Layer 7 of a small transformer language model trained on English Wikipedia (11 layers, counted from 0, width 128).
A neuron adds its activation times its output weights to the MLP's output. To switch it off is to set its activation to zero at one token and run the rest of the model.
A neuron's activation on a vector x is GELU(weights . x), where the dot is the dot product.

Input weights of the MLP neurons that the questions are about. A number n stands for n times 0.012.
n22: -9 -24 34 23 -52 -1 7 -15 -27 -3 3 -21 -20 2 29 14 4 4 17 -24 8 7 35 -6 55 0 -8 9 -40 -12 -13 51 3 -34 -5 14 -74 -7 4 11 12 -21 -51 -7 23 25 -2 -28 -42 11 2 -18 48 36 11 6 14 32 11 -15 15 -19 -6 -18 -5 23 -13 -53 -70 -22 -2 3 10 38 11 58 -4 -19 -40 -22 -7 -16 -39 17 -15 19 17 12 53 -15 9 -28 -21 -2 30 0 -30 3 -41 2 -30 -12 -10 71 35 -5 28 -56 -18 -50 -2 15 -23 13 26 -9 -8 -12 30 -22 4 64 -19 63 11 2 44 46
n30: -45 -62 8 -8 19 -33 31 -48 40 0 -27 33 45 50 -15 45 -6 -12 -26 47 3 18 -16 -60 22 9 -77 -36 -14 5 -8 -13 -42 11 -22 20 -4 -5 -56 36 -27 -31 -6 50 19 17 61 4 -20 15 -8 33 -19 38 -4 15 25 11 -2 14 -34 -29 1 7 -10 -8 25 -4 78 -32 68 -44 -14 9 1 -15 28 16 -27 46 -1 6 -37 -33 26 -26 -13 -24 -44 19 -16 -29 -26 -2 31 14 -18 -66 56 -1 -10 -2 15 -26 -15 0 39 17 -16 -86 11 59 -12 -17 -15 -18 -47 -3 6 6 21 -19 -6 35 0 -11 25 -24
n66: 8 -18 3 -6 -32 -30 21 -42 7 -2 -1 0 -16 55 -3 14 31 39 17 27 -37 -28 -15 -18 -33 20 -15 -19 56 76 -43 15 13 40 31 -2 -18 18 -37 4 32 53 -11 -40 26 37 -7 4 -7 20 -32 3 -31 -30 -4 7 -13 40 -56 -17 -23 -29 -2 -30 -3 -37 -2 37 12 9 14 17 17 -25 0 -2 -24 -23 55 1 -49 -21 44 31 -9 -5 -29 -16 37 27 49 14 -25 -20 6 -31 26 -7 -2 40 -11 -21 2 -39 -17 1 -25 -4 -26 -22 -5 21 40 -39 18 10 19 22 -10 7 -20 -12 8 24 26 8 26 -59
n153: 26 -17 29 47 5 -34 -20 28 23 21 -30 -25 -3 43 26 47 -54 21 46 -12 -12 50 54 -8 23 24 -3 19 17 -11 13 11 10 -27 -17 3 -13 -51 -14 -1 40 -60 -14 29 47 -13 -10 -23 -46 -29 -19 -3 33 -37 -26 -14 -4 10 24 -70 -13 33 6 -40 8 1 -27 8 2 28 14 6 15 -40 32 -14 13 -58 9 7 70 -18 -10 52 -15 9 28 -27 -11 -31 -30 -14 -19 -29 10 -30 37 38 -23 -4 20 -9 -35 23 3 18 1 -75 -18 -41 -36 20 24 -1 -2 1 3 -2 23 -11 48 3 15 56 -5 -18 27 -55
n165: 63 -9 5 16 62 -49 -3 7 -25 -15 -55 30 34 14 -4 5 -39 24 12 -14 -8 -16 -8 -30 -46 -42 -42 -5 78 4 4 25 -13 18 -5 28 -64 -13 34 -9 -35 -50 21 18 -20 44 -37 10 4 14 14 2 29 32 6 14 -22 -9 -39 8 17 -26 -14 -32 16 -31 -4 -41 20 -21 -11 -43 8 17 -9 -7 35 6 -38 -9 19 -7 39 -40 25 -5 -11 -78 5 33 -4 9 -14 29 -27 -5 2 28 -21 25 -2 20 34 -89 13 -18 51 37 -33 53 11 33 43 16 -40 -24 -41 57 3 28 -38 -3 -34 36 19 -26 8 -4
n190: -12 9 7 8 -25 11 2 -25 -20 34 -19 -46 -27 -2 27 -11 20 14 -12 39 13 10 5 32 -38 18 -73 11 15 8 4 -29 -30 -7 -30 59 -47 -37 -22 -54 -10 -27 19 13 -19 -5 -27 -26 -30 -45 -14 -4 18 -22 -6 7 -8 44 -4 -5 54 5 -3 2 -4 31 69 39 16 69 22 45 -13 -35 -11 -18 -26 -31 -10 0 43 -12 -41 -6 4 19 0 -9 9 2 -22 27 38 41 52 25 -28 -10 3 -44 -42 -7 31 6 -24 5 33 -40 68 -10 85 -21 -79 70 44 -53 -26 16 16 14 9 -16 10 19 14 21 49 -51
n242: 32 -76 42 -10 -26 40 -23 37 32 -51 70 -5 5 57 10 -23 -58 -4 17 -8 -37 76 -22 -61 -32 -3 -27 -9 -1 -72 19 9 1 17 32 -20 -46 9 -21 31 29 -9 -28 -14 -16 -37 15 15 47 5 65 -29 1 -2 -11 -3 -11 -32 -20 -2 -14 1 28 -19 -33 -3 37 30 41 -59 -9 -2 18 -15 12 38 49 53 -14 -1 -16 10 10 -4 5 -22 -2 21 -38 -13 65 5 -7 17 12 7 -24 -5 3 -13 -21 -24 16 -48 1 39 -12 5 -4 9 -8 29 -12 -15 25 -19 38 40 -8 -40 -11 -52 13 22 19 5 -34 27
n257: -21 -52 -15 -11 14 42 6 46 25 -19 -8 -44 15 -4 2 11 -11 -34 -80 26 -11 -37 51 48 -40 14 -6 -71 -17 56 -40 -32 -25 15 -18 39 -25 4 45 -37 -36 26 11 2 72 -18 23 18 -26 16 -2 32 -34 44 -25 -21 -18 94 -1 10 -25 -8 -21 -4 39 28 -34 31 20 -2 -41 9 5 9 -3 -11 36 -10 24 34 58 4 0 38 34 18 -15 22 -18 30 0 19 -12 -33 61 -8 -62 28 -9 33 -18 11 10 20 23 40 -35 18 -8 48 -67 -38 -24 14 1 -73 -13 -75 -37 -19 28 -44 -23 -52 23 -17 -6 11
n350: -9 -16 7 -35 26 66 9 -15 34 -39 -76 22 -41 24 -41 26 75 -5 -29 6 25 -46 39 -22 -11 -25 16 -30 -2 -8 -48 7 10 30 -52 3 40 -84 -25 -12 1 0 -8 23 -1 -27 -35 16 -55 18 -61 -3 25 52 -7 54 3 -18 16 -46 7 52 -27 -28 8 18 61 -31 -3 -17 32 -38 -43 -1 26 -44 -24 2 -6 12 -32 24 6 0 -27 -35 -68 -8 8 23 38 25 -16 -31 15 30 -34 38 -18 22 27 4 14 -21 56 -17 43 -20 -46 -30 3 16 -21 2 71 -17 -4 -28 33 -19 18 -20 40 -40 -8 9 -10 -3
n370: 24 -30 -26 42 3 11 -16 7 7 -57 64 12 -10 11 -12 -5 0 13 5 31 5 -15 -15 35 -2 -11 10 11 -22 -26 -13 28 -13 28 17 19 2 -27 -56 -7 -32 -21 -25 -49 -7 -8 7 56 17 -2 -33 -16 -34 46 7 8 -36 -3 37 -24 25 22 -6 5 -2 4 -8 -31 53 -17 -34 0 -43 -18 16 -39 55 15 16 -45 26 20 -26 7 5 -11 -20 -29 -46 -25 37 -8 33 -15 24 -43 6 -9 26 -33 -3 -41 -4 -35 40 4 58 -9 -36 -15 -14 51 6 -37 8 19 -10 -19 17 14 -27 -16 14 -62 27 15 -14 53
n465: -24 46 -19 -27 -22 15 -56 -18 6 -66 -21 33 20 70 19 -58 39 26 -16 -23 9 15 6 -26 42 5 -39 -40 33 7 16 -16 28 -12 29 -2 29 10 52 8 -20 -30 18 26 -14 -63 34 33 31 -5 -6 26 -30 -27 6 -15 -40 14 -26 -11 5 17 -1 -16 -9 -15 -7 69 15 0 5 43 12 12 20 -61 10 -34 5 -19 -19 -27 21 61 22 54 7 48 -53 -22 41 28 15 8 -25 43 4 -4 45 37 12 -41 -10 -14 -24 4 24 -8 -10 -27 17 -43 -46 40 -40 -30 -10 37 -17 6 -35 -5 40 12 47 -60 35 -6
n500: -36 -20 -21 1 -11 15 32 -14 -5 -25 -11 -26 1 17 -31 -19 -31 10 -49 -7 -20 -1 7 -13 31 32 29 20 25 22 16 8 40 25 15 31 30 -16 -27 35 25 -12 8 9 -15 -27 -34 31 54 21 8 11 2 43 19 -24 -39 -44 35 13 -38 57 35 26 42 17 6 5 -7 -10 -16 24 32 -26 26 -42 -22 -3 -6 63 -14 -66 34 14 -35 12 4 17 -73 19 -9 -39 -11 -21 49 55 -12 12 -3 -36 1 24 30 19 23 23 5 12 2 12 -66 -15 -40 -40 -52 -66 2 -15 31 47 4 12 -11 57 -24 -23 -2 -28
n511: 22 -26 15 18 31 -39 -17 31 -5 -13 31 -19 20 19 75 15 8 34 8 27 -9 -8 -14 38 -29 0 20 8 43 23 -2 -35 -44 -22 22 -8 -2 69 23 -22 -56 14 3 -11 3 -29 -17 21 18 -15 2 -32 -57 -9 -17 28 -25 -16 -29 39 9 16 -37 8 -2 15 -33 -12 47 -8 -26 17 6 41 -12 13 74 -11 -17 -5 -20 15 28 0 48 -5 -26 16 -4 16 1 9 13 -34 13 6 38 -35 -18 -57 -5 -67 -36 0 40 -23 -22 -46 16 -24 23 15 3 -41 -11 16 -12 -14 -2 40 12 17 48 -24 -41 12 16 -21

Output weights of the MLP neurons that the questions are about. A number n stands for n times 0.013.
n22: 28 8 22 -2 -9 23 -52 0 22 -20 40 36 -19 33 -12 -3 19 7 -2 4 52 -7 -21 -15 -8 -37 -15 1 -24 -7 15 11 -57 -26 -1 -22 25 -25 25 -9 2 -63 -5 -40 18 39 -13 -18 2 -27 -30 -53 5 -34 50 -14 9 -35 -7 28 12 7 14 -47 -38 -16 -19 -26 50 6 -17 17 -12 9 28 -13 62 3 -8 15 14 29 11 -20 5 25 24 -4 4 -13 -42 -5 -6 23 9 1 31 -49 51 7 13 -8 -18 -28 6 51 -7 5 52 -28 18 9 39 10 -34 1 -25 -24 63 -2 2 7 38 -35 -14 -12 7 21
n30: -18 4 -54 16 -28 4 14 42 -11 -30 -5 -9 35 -28 45 5 5 40 26 -54 -32 20 -36 -12 -14 -11 17 10 1 -29 37 -51 -10 -5 5 -10 16 -24 -44 -3 -1 -6 3 -50 34 13 26 13 43 -44 3 22 52 -15 13 29 21 -10 -14 3 -21 -19 58 5 -16 18 85 -19 -27 68 -7 -57 -6 -4 -12 16 -9 -19 19 -44 0 -1 35 -8 23 1 -7 -64 12 15 9 -23 -50 -38 4 -23 -59 61 54 35 31 -34 0 -32 48 -19 -8 -31 0 13 -7 26 7 15 -48 58 22 -6 -58 7 -15 8 18 -22 17 18 28 26
n66: -12 13 -12 -3 -20 18 -6 69 -31 -38 2 -11 1 25 -5 28 30 37 17 10 29 26 -32 20 -45 3 -24 -22 -28 -16 -16 12 -12 41 -29 -25 19 -2 3 9 -6 -35 -14 13 23 -55 -13 -12 -33 24 10 29 -12 -31 80 -9 23 18 38 -4 18 27 -29 -43 -23 30 -10 9 -18 4 22 -15 -7 73 -7 -39 15 -32 35 -8 36 5 -46 5 -12 46 -22 9 -5 -9 -7 1 21 33 10 -9 -2 34 1 18 -35 21 -4 -10 8 -2 -78 -11 5 -7 -33 9 3 47 -5 -21 -23 -12 -34 1 -15 1 -1 -17 22 -17 17 35
n153: 0 -43 -3 -32 -32 0 68 22 -9 18 -41 10 -28 -11 9 -18 31 30 -13 -30 -12 0 15 17 12 35 -39 3 -27 -10 -36 -39 56 -7 16 29 31 -31 3 -39 -51 -7 -12 34 2 -16 3 -10 27 7 -3 28 -36 21 21 -1 47 5 27 26 -7 26 12 -8 44 -57 -7 52 -21 10 33 85 -12 6 -22 -11 -46 9 -36 4 25 18 -40 50 -5 33 11 -70 -22 -39 -46 -12 17 9 13 -49 56 -27 10 64 58 20 23 13 -27 17 67 -7 -25 -4 28 5 -63 -19 -45 -16 1 -27 -16 39 -16 -24 3 9 -12 -9 -40 3
n165: -30 -10 19 -26 -8 -8 -4 -58 -10 -35 -8 -4 1 12 -13 -30 -18 -32 68 31 -36 -33 -42 -11 3 -29 56 -11 7 -14 5 -10 17 -54 -15 -1 -68 27 1 45 -24 28 -5 2 -41 3 1 -29 -10 34 -2 -40 6 -9 17 -21 9 -17 -33 22 50 0 -11 2 16 24 26 10 23 -4 8 43 -28 41 3 -8 31 6 2 -21 -57 -37 -17 14 2 -5 0 63 2 2 17 11 -18 -2 -54 -5 38 -28 20 28 9 5 -4 -18 -36 24 -25 7 56 -12 0 14 82 -17 39 -7 -8 17 -16 30 20 -27 33 6 31 -2 17 24
n190: -20 -11 -10 27 -8 25 53 8 -41 16 8 -17 -4 -15 -5 25 27 20 16 5 -27 22 19 -10 21 -20 5 -37 18 17 -49 -18 -1 -2 -38 3 -10 15 -67 33 -43 -20 9 14 -27 19 -43 7 -4 -17 -39 12 0 -39 22 37 51 37 31 -7 -12 9 -54 73 -13 -29 26 -22 21 28 36 -49 -10 14 -23 6 -17 -8 -26 6 -15 -27 11 -22 -4 21 28 57 -23 -11 -17 21 11 1 -6 7 -32 27 -11 -7 2 -36 7 18 23 -25 8 22 -8 4 -6 14 -32 37 26 -14 -48 -3 38 26 -23 2 24 -17 2 -7 3 -15
n242: 25 -14 29 -7 13 -9 6 -14 4 -17 28 12 -19 -13 -14 44 -11 20 -43 41 35 35 -7 -23 35 25 -8 -42 -14 7 14 -40 -41 31 6 -24 32 -51 -14 43 26 -33 -17 5 -16 -15 35 -27 -12 21 20 -20 -9 -39 10 3 21 5 -43 25 15 -35 47 68 -26 35 50 -14 -2 45 -12 -4 3 2 2 15 42 2 -25 2 -74 7 76 14 -3 31 -16 -12 -20 -28 57 6 23 15 -33 -11 -38 -6 -5 -23 26 -25 16 20 -26 -5 -36 -83 -5 -9 -30 -18 -52 -30 -26 -7 39 10 50 -32 42 -9 22 -22 -48 1 24 60
n257: -25 -26 61 14 -3 3 39 1 31 -16 39 21 -12 30 1 -70 -5 33 -10 -21 -27 -2 32 -59 -18 5 -20 -36 -50 7 15 -21 -12 -13 56 -38 -18 26 23 -23 -41 14 -3 -9 6 40 30 13 -6 16 11 -1 -23 0 2 39 1 -35 6 40 1 -6 -1 2 -26 10 26 -1 12 3 -18 -23 -53 30 16 -39 -28 -10 -25 5 -13 -18 29 3 35 38 -23 8 4 7 -1 13 6 -26 -16 -29 39 61 -8 53 36 26 14 -8 -3 27 -13 -1 -4 -30 -18 -18 16 13 -89 29 20 4 6 4 -36 0 -32 -26 -30 1 21 12
n350: 14 23 -43 -10 -2 0 -7 -38 30 23 -45 47 14 27 -7 -64 -26 20 16 -20 3 21 -40 -4 48 -2 54 -22 -12 -18 -12 -4 34 -11 70 11 2 4 5 -3 -19 3 -12 -5 32 39 22 -15 8 -74 7 0 -12 -32 9 -26 -34 7 25 -9 36 72 25 3 -24 30 -34 -15 14 -50 8 0 -9 -12 28 -4 12 -4 -12 -44 -26 11 67 -24 24 28 3 51 -7 -37 -37 25 -11 -43 -21 72 33 -28 -28 -23 -43 2 0 13 -13 -21 -30 -14 17 16 -4 31 71 38 -9 -24 -26 -6 1 -12 18 -38 13 16 70 -13 -14 -15
n370: 1 26 -45 -17 -10 -42 45 -29 -15 11 5 -34 25 1 10 9 6 6 9 -19 1 28 -20 -24 -6 -12 -26 -4 23 11 22 -11 -1 -5 -36 5 2 16 -17 -3 41 29 20 36 -33 -29 10 -12 9 -26 -24 -4 39 19 -14 11 -36 -22 -6 51 -6 -8 -14 16 -22 9 11 0 -26 23 -17 -16 32 -28 18 -26 4 37 -4 49 -5 -47 24 -20 19 -25 7 -44 26 -23 -9 -10 -8 -7 -13 -32 -6 -33 14 -20 30 -49 20 -1 9 18 1 -14 4 -36 -34 22 25 21 -19 -8 33 12 12 -10 5 46 35 54 23 27 18 2
n465: -19 30 1 -7 -18 22 21 26 4 -14 -19 33 -7 -18 19 -29 12 -17 -16 5 1 -1 21 -14 -24 -48 4 -23 -24 -21 40 30 -8 -5 -35 -22 34 0 22 31 -25 7 -37 -26 -28 27 -40 -12 -25 1 -5 6 -5 -19 23 35 18 -47 -27 10 24 -18 26 -41 1 2 76 30 27 28 28 -2 15 9 6 -17 -1 7 1 14 33 -24 21 8 -8 -19 1 -13 12 24 3 -7 -2 -4 8 18 62 -6 -10 -38 54 26 -11 7 42 -8 -22 -4 53 -39 -27 -93 8 -43 -9 -9 -14 -8 -2 -15 -35 6 22 25 -9 25 -23 23
n500: -21 -3 9 -15 31 19 -3 -24 -47 27 -13 -21 15 8 -16 -1 -54 -14 44 7 -5 -2 7 2 26 -33 -21 -24 -51 -6 50 2 12 -3 16 -16 -52 57 -32 -16 -11 17 18 34 -24 -25 -23 2 -6 32 28 38 27 23 -7 -4 19 -47 19 -31 -45 -10 38 17 -6 36 48 14 -40 -28 14 29 -35 -2 -45 -20 18 -16 15 -20 -7 -14 14 29 -19 -9 35 -35 -25 11 -1 -8 -14 -30 32 -69 13 2 -33 54 5 9 1 14 24 60 26 6 8 -28 -16 -21 16 47 18 -4 -5 27 -36 19 11 -39 47 5 -26 11 -31 51
n511: -37 -2 37 11 50 -12 5 -9 -49 -5 28 -20 7 -13 -7 -63 -18 9 -42 -18 -18 -6 1 8 17 -11 17 28 14 -3 50 32 8 -14 -29 -13 26 9 4 17 24 20 -13 -34 -6 8 -5 20 11 -12 6 71 -10 -45 -6 -47 -16 -11 -12 8 10 17 34 1 -14 -1 -28 -21 -17 17 -46 42 -16 -19 29 14 -14 49 1 1 27 16 26 34 -30 -26 -10 11 15 -8 -13 3 38 -27 -6 13 -43 36 45 -18 -21 10 -5 -12 43 1 -19 8 -27 -13 38 -11 19 13 -10 -7 3 -13 0 1 -21 -14 51 -61 26 -37 8 5

Each question names a token from some text and the token that comes next. It shows the vector x that enters the MLP there. A number n stands for n times 0.049.

Then comes g, the gradient of the next token's log-probability with respect to the MLP's output, scaled to length 1. A neuron's effect is roughly proportional to its activation times (output weights . g). A number n stands for n times 0.0037.

"ec", then "re"
x: 15 7 31 -9 -7 17 45 -19 4 3 -15 18 -7 -24 -22 22 8 15 12 29 -7 -6 28 -20 32 -28 -7 9 -10 -23 30 -21 7 -38 -15 20 -5 2 -10 6 -12 6 -23 -17 25 21 -25 -11 6 -14 4 4 -30 -31 9 35 33 2 -11 -5 5 -35 0 11 -2 -3 -2 -16 -22 2 21 -16 -43 26 -5 21 28 2 -5 -30 5 -1 24 -22 24 3 12 -15 2 -3 -7 -27 62 11 2 8 3 10 -43 -20 -1 3 -27 -6 16 -5 -33 22 8 25 23 -6 14 14 -30 -19 21 0 -46 -2 -6 14 7 -11 5 4 -9 7
g: -23 14 3 -23 0 -23 20 0 -55 -18 -16 23 -24 -24 -24 14 29 9 6 20 -4 -22 3 -9 2 37 2 8 19 9 -22 14 11 61 -1 10 15 -35 -14 -38 9 33 -18 -44 19 -12 -1 -12 -4 16 16 10 -9 -9 -6 23 29 -7 -2 24 12 49 -8 36 0 9 7 10 -24 23 -14 -2 -19 -62 -20 15 14 37 -17 16 20 49 7 0 -23 4 -11 -19 -18 -32 -15 37 76 -8 -3 -2 -24 16 21 27 9 -19 -15 -32 45 35 23 -37 22 -24 -56 13 -10 0 1 -42 8 24 17 -4 -11 -7 2 -33 -5 -4 -14 -64
Which neuron, switched off, raises the next token's probability most? n165

"il", then "es"
x: 7 18 16 21 -15 20 62 0 9 18 -2 -1 25 -6 -10 39 20 0 34 -4 -11 3 20 -12 2 -9 -6 -15 -13 -5 17 19 27 -36 4 13 23 -17 -24 -4 13 -7 -39 0 -7 16 -7 -1 23 -18 -16 15 -15 -46 13 -2 -12 -8 -14 -9 3 -47 28 16 -12 5 3 -15 -12 -5 10 -3 -12 29 26 5 -1 -14 5 -49 -13 -18 42 5 17 26 9 -7 -20 -23 -38 -25 -3 -12 6 -12 54 27 -18 12 17 -11 -17 2 24 -16 -28 51 5 -13 -24 -7 -14 -8 -8 7 4 -3 11 6 2 -13 14 -9 -3 26 -21 -12
g: -8 -15 -20 33 -22 22 31 1 -22 -23 -20 -56 -24 45 -50 5 -31 17 -17 2 -48 10 -5 -11 -10 -1 -23 11 9 11 14 20 -16 -12 -20 0 -16 -15 -7 1 -39 -14 38 -28 7 13 11 1 8 -34 31 2 5 12 -19 14 23 -4 14 12 25 -47 28 -15 -4 9 -42 36 -29 -33 8 -22 6 -45 16 10 -3 4 -43 -7 -20 -28 2 32 -2 -22 -10 13 13 -21 -1 -27 -14 27 32 18 -7 41 3 2 -5 19 32 7 38 -1 45 -3 53 20 45 15 -40 11 -19 -14 9 -43 14 32 20 15 -8 45 32 -30 -8 44
Switching off which neuron hurts the next token most? n153

"ar", then "z"
x: -8 5 12 -10 -7 16 56 -8 2 -4 15 20 12 -23 -51 3 4 3 -4 -7 -23 10 -1 -24 -18 -19 -15 -14 16 7 8 -20 44 -30 -38 33 2 -7 -3 24 18 22 12 -18 1 43 6 10 -10 -17 25 23 -9 -40 3 10 -3 3 -34 -38 5 -31 38 0 16 -2 9 -12 -29 5 14 -8 -19 27 -1 5 17 -15 10 -27 14 23 13 3 36 7 -10 -24 -23 6 -23 -18 27 9 -15 -38 18 0 9 2 24 8 9 23 17 -10 7 32 0 -18 -14 -21 44 0 -19 -19 -1 0 -41 29 3 -10 -9 -8 -8 8 -25 -3
g: 11 -41 0 27 4 -24 -16 5 -1 -8 29 8 -8 29 -30 -12 3 -9 -36 31 -50 -6 57 -13 -11 1 -11 -17 26 -19 -14 25 -17 34 -20 16 6 -7 -22 -11 -4 0 38 16 9 3 3 -20 11 -20 8 21 29 6 4 21 -5 5 -20 1 -3 23 -7 -82 23 15 -24 -1 -10 22 -6 40 4 1 22 14 -5 10 -16 39 9 -34 -20 4 4 25 -23 -25 23 -11 -10 9 -24 -28 28 -31 -79 46 7 -36 -22 -47 11 -17 49 -6 46 -1 -18 38 52 22 7 17 19 14 0 -12 -28 -37 -9 -30 12 -13 19 7 1 17
Which neuron, switched off, raises the next token's probability most? n165

"u", then "ire"
x: -2 -29 18 -26 -12 39 13 -13 -3 14 26 10 9 -28 -16 7 1 -23 3 -23 -21 7 18 -12 -6 -13 16 5 -10 -15 27 -3 30 -8 -11 8 28 -17 -19 -9 29 -10 -28 -9 -9 40 -17 11 10 -12 2 22 -18 -27 22 19 26 -30 -16 -33 -8 -22 -3 30 0 -6 10 -14 -19 3 20 -7 -21 7 9 -24 24 -18 -12 -8 12 -15 20 -19 3 1 10 0 -30 7 -24 -11 -5 -3 2 -24 34 21 -6 -20 31 6 10 34 4 -22 -32 72 33 -10 -3 10 5 10 -17 7 -3 -6 -29 16 14 4 7 5 -2 44 -13 1
g: 3 -29 43 -46 -2 30 26 15 -32 0 -17 2 -4 -37 -7 -35 3 -12 14 15 -14 6 23 1 -33 15 3 7 15 39 -8 40 -28 -1 -14 -29 -2 -28 6 -41 6 4 -18 14 -6 -42 -2 50 -23 19 23 -13 -17 -5 21 35 -37 37 -53 31 -34 37 -30 18 -12 23 3 -41 30 -7 12 -17 10 16 4 -1 -20 0 8 36 33 34 -23 -19 -35 -28 5 30 -16 -31 26 7 -29 -8 -14 46 5 -7 -30 21 10 -7 1 -32 14 50 4 16 0 35 -22 53 -4 25 10 -25 -2 6 16 14 -23 15 -8 -25 -42 -16 29 -9
Which neuron, switched off, raises the next token's probability most? n500

"or", then " of"
x: -3 2 4 7 -10 24 60 -19 -17 8 -2 1 -4 -28 11 23 4 9 -7 17 8 32 -7 -31 3 0 -11 -13 -36 1 30 -15 19 -66 -12 -9 25 -15 13 16 33 14 4 4 6 1 5 17 -14 -10 0 -3 3 -25 25 46 -24 -35 5 -28 21 -1 8 -1 4 -19 19 0 -16 14 10 -21 -54 26 6 2 -3 10 -17 -1 -3 -11 23 -11 24 24 -18 -4 -3 -4 -28 -9 25 -34 -5 -16 25 39 -1 3 13 5 -17 13 31 -1 -22 53 31 8 -21 -51 -6 10 -10 -10 11 -8 -7 8 0 -29 -3 -17 13 -14 -14 -21
g: 21 8 48 32 -16 20 8 16 35 22 -12 -4 1 1 -7 12 43 -36 -41 9 -30 10 -4 -12 -22 21 -39 -2 -14 -12 -23 -1 15 -9 10 -26 -4 33 47 -24 -26 7 26 8 29 5 25 8 -32 -40 -13 -7 1 8 -7 -22 -48 -46 35 14 -5 37 13 -30 3 5 -22 12 18 -10 4 12 -2 -6 -15 38 -7 -19 44 20 51 -41 29 0 -14 28 -27 -1 14 -24 16 -14 -51 26 -6 55 -18 -11 -5 -6 -23 0 -5 -5 41 19 -7 -45 5 15 2 7 33 25 -26 -47 8 -27 -10 -14 -45 -18 -23 -14 36 -9 36 3
Switching off which neuron hurts the next token most? n350

" of", then " the"
x: 2 9 31 0 -16 23 41 -24 10 10 -2 -4 22 -26 -64 -8 -2 15 -4 23 17 -13 -17 -8 -5 -25 -6 -7 -19 19 9 -11 16 -48 -34 4 28 21 -14 3 -7 12 2 2 5 9 -18 -12 -6 3 0 5 -13 -49 34 12 -5 22 3 -25 21 -30 13 4 -4 14 -7 9 6 20 18 -2 -19 35 6 0 25 13 12 -26 4 -12 36 1 -2 11 -9 -12 -6 -4 -8 -17 14 -19 -10 -16 25 31 7 7 28 -12 -18 11 7 -27 -30 13 19 12 -32 -37 -32 11 -22 -12 12 16 -46 3 0 -5 -1 -12 21 -14 -6 15
g: 46 -21 29 -14 -16 6 61 -32 5 17 -6 19 9 -5 44 -12 32 7 -14 -5 -8 -34 19 -12 18 5 -31 3 -29 -22 10 25 3 -11 -24 -44 -10 35 35 -48 13 -21 -42 -10 15 -10 2 -84 -6 -11 5 36 18 20 3 9 15 15 10 3 1 23 13 -12 -60 33 -15 -1 -21 -19 1 -14 -11 -11 10 22 -3 19 -12 -4 18 37 27 11 11 -4 -41 -28 4 -4 -18 -31 -81 -15 0 7 1 -8 10 35 41 -10 -6 11 -26 -19 19 -6 6 31 -14 11 7 36 3 26 8 -2 41 -20 -22 -22 0 42 -17 -11 21 -3
Switching off which neuron hurts the next token most? n257

" E", then "ar"
x: 2 18 32 4 -30 26 27 11 -5 12 13 1 -2 -36 -31 -4 -4 1 29 -5 4 30 20 -26 25 -19 -6 -21 -36 -4 -16 -12 8 -12 -6 4 -2 5 5 20 10 18 -9 -4 -12 3 4 2 -28 -11 3 15 -22 -25 26 25 1 6 6 -9 35 -34 51 56 -17 -21 8 7 -6 14 9 -25 14 16 -4 7 13 18 6 -27 39 -13 41 -10 -11 8 12 -9 -18 4 11 -24 39 13 -6 -38 27 25 -17 -14 1 4 -1 21 9 -24 -12 31 7 -3 -31 -12 -12 -6 -3 -2 -4 -18 -58 -8 -19 -17 -1 -19 -19 18 -27 6
g: -2 -47 -2 56 -11 19 25 -14 -36 -12 2 2 26 -26 -4 -4 10 -17 13 26 -4 -34 42 -37 -13 -43 17 -13 -27 51 18 13 5 -9 -8 37 0 25 -50 15 0 30 -6 -1 1 -15 15 21 9 -13 9 6 15 23 -15 32 3 -9 15 9 -20 -27 33 1 -1 -19 -5 43 6 -54 -5 22 3 49 24 -23 -12 24 -30 -3 41 37 -11 23 -2 13 0 24 -31 -30 -23 -1 -28 23 -42 4 -15 0 -16 -39 -26 -11 11 -42 11 -18 -5 0 1 -36 -7 8 -31 28 -54 24 -14 29 1 -29 45 11 -22 1 23 26 37 -11
Which neuron, switched off, raises the next token's probability most? n242

"ig", then "-"
x: 9 12 7 5 -5 15 64 -10 9 -24 -25 -7 -2 -11 -16 2 -6 -1 24 30 -5 28 7 -10 13 -32 -2 -5 -19 1 24 23 -1 -34 19 -3 25 8 6 11 -7 10 -15 3 3 4 -31 8 23 11 13 -12 -15 -47 8 0 32 15 -26 -50 18 -33 14 1 -2 -29 7 19 -32 25 13 -8 5 21 -22 -16 29 18 -6 -27 2 -11 19 -2 21 20 12 -2 -23 -20 -38 -24 33 0 -15 5 24 30 -3 -8 21 -8 -41 21 7 -9 -42 10 21 -7 -9 8 20 12 -15 -13 -1 -11 -32 7 -10 -4 11 -12 14 22 -7 -5
g: 6 -7 -29 -44 -28 1 16 -11 -10 65 26 7 -23 14 13 -49 2 -30 45 -32 39 10 1 6 -13 16 2 -35 -18 8 12 7 1 -42 -5 -26 -18 -25 -3 35 -11 8 24 47 -23 33 37 -8 -6 -15 4 -15 -33 1 1 9 -30 -2 -28 -26 -11 -36 17 -17 4 -23 41 9 8 -10 27 -6 0 -1 -12 16 -9 -39 -15 8 3 23 4 27 -14 -17 -47 53 11 17 28 -18 -15 -13 -22 69 -10 -18 -25 12 -13 14 -10 1 -31 15 2 15 3 -5 42 12 14 20 48 -16 -4 24 -1 36 -16 28 -16 -17 22 38 -55 7
Which neuron, switched off, raises the next token's probability most? n153

"b", then "og"
x: 3 0 27 -12 -12 14 63 -6 -13 11 32 -17 -27 -14 -12 -7 26 2 20 27 9 -3 0 -17 -15 -34 -4 -7 -13 -25 -9 -19 23 -50 -6 21 17 8 -23 -2 31 17 -8 -4 9 15 4 4 -12 18 4 11 0 -30 25 18 -8 28 -15 -17 -2 -22 66 20 -4 -12 4 0 -1 28 18 -5 -8 28 -31 -23 0 -4 -2 -5 11 20 8 8 27 -4 0 3 -17 -16 -19 -44 11 17 -22 -61 44 -9 9 -7 15 16 -16 12 -14 -5 -21 7 -12 2 -3 -36 41 11 -20 -9 14 -13 -27 6 -3 1 -9 -16 12 26 -28 24
g: 35 20 -53 -22 16 8 -4 -18 18 32 -2 35 4 42 25 -12 1 2 -25 -21 -23 15 -28 -61 1 19 33 -37 -33 -17 12 23 3 7 50 -5 -31 -15 -5 3 -16 -18 13 24 12 3 -18 -25 28 -24 50 26 -29 -26 38 35 -9 10 3 18 15 16 5 -24 -28 13 22 -2 16 -21 10 4 -4 3 -86 16 -26 -11 -3 -10 4 0 -20 -13 -41 -13 16 41 12 -2 -6 -7 20 -8 1 -25 -4 -8 -8 -22 -24 -25 16 68 -9 4 -3 30 21 -6 15 -10 -21 19 33 -37 -3 -13 -9 -8 14 -12 43 22 25 -44 -14 20
Switching off which neuron hurts the next token most? n66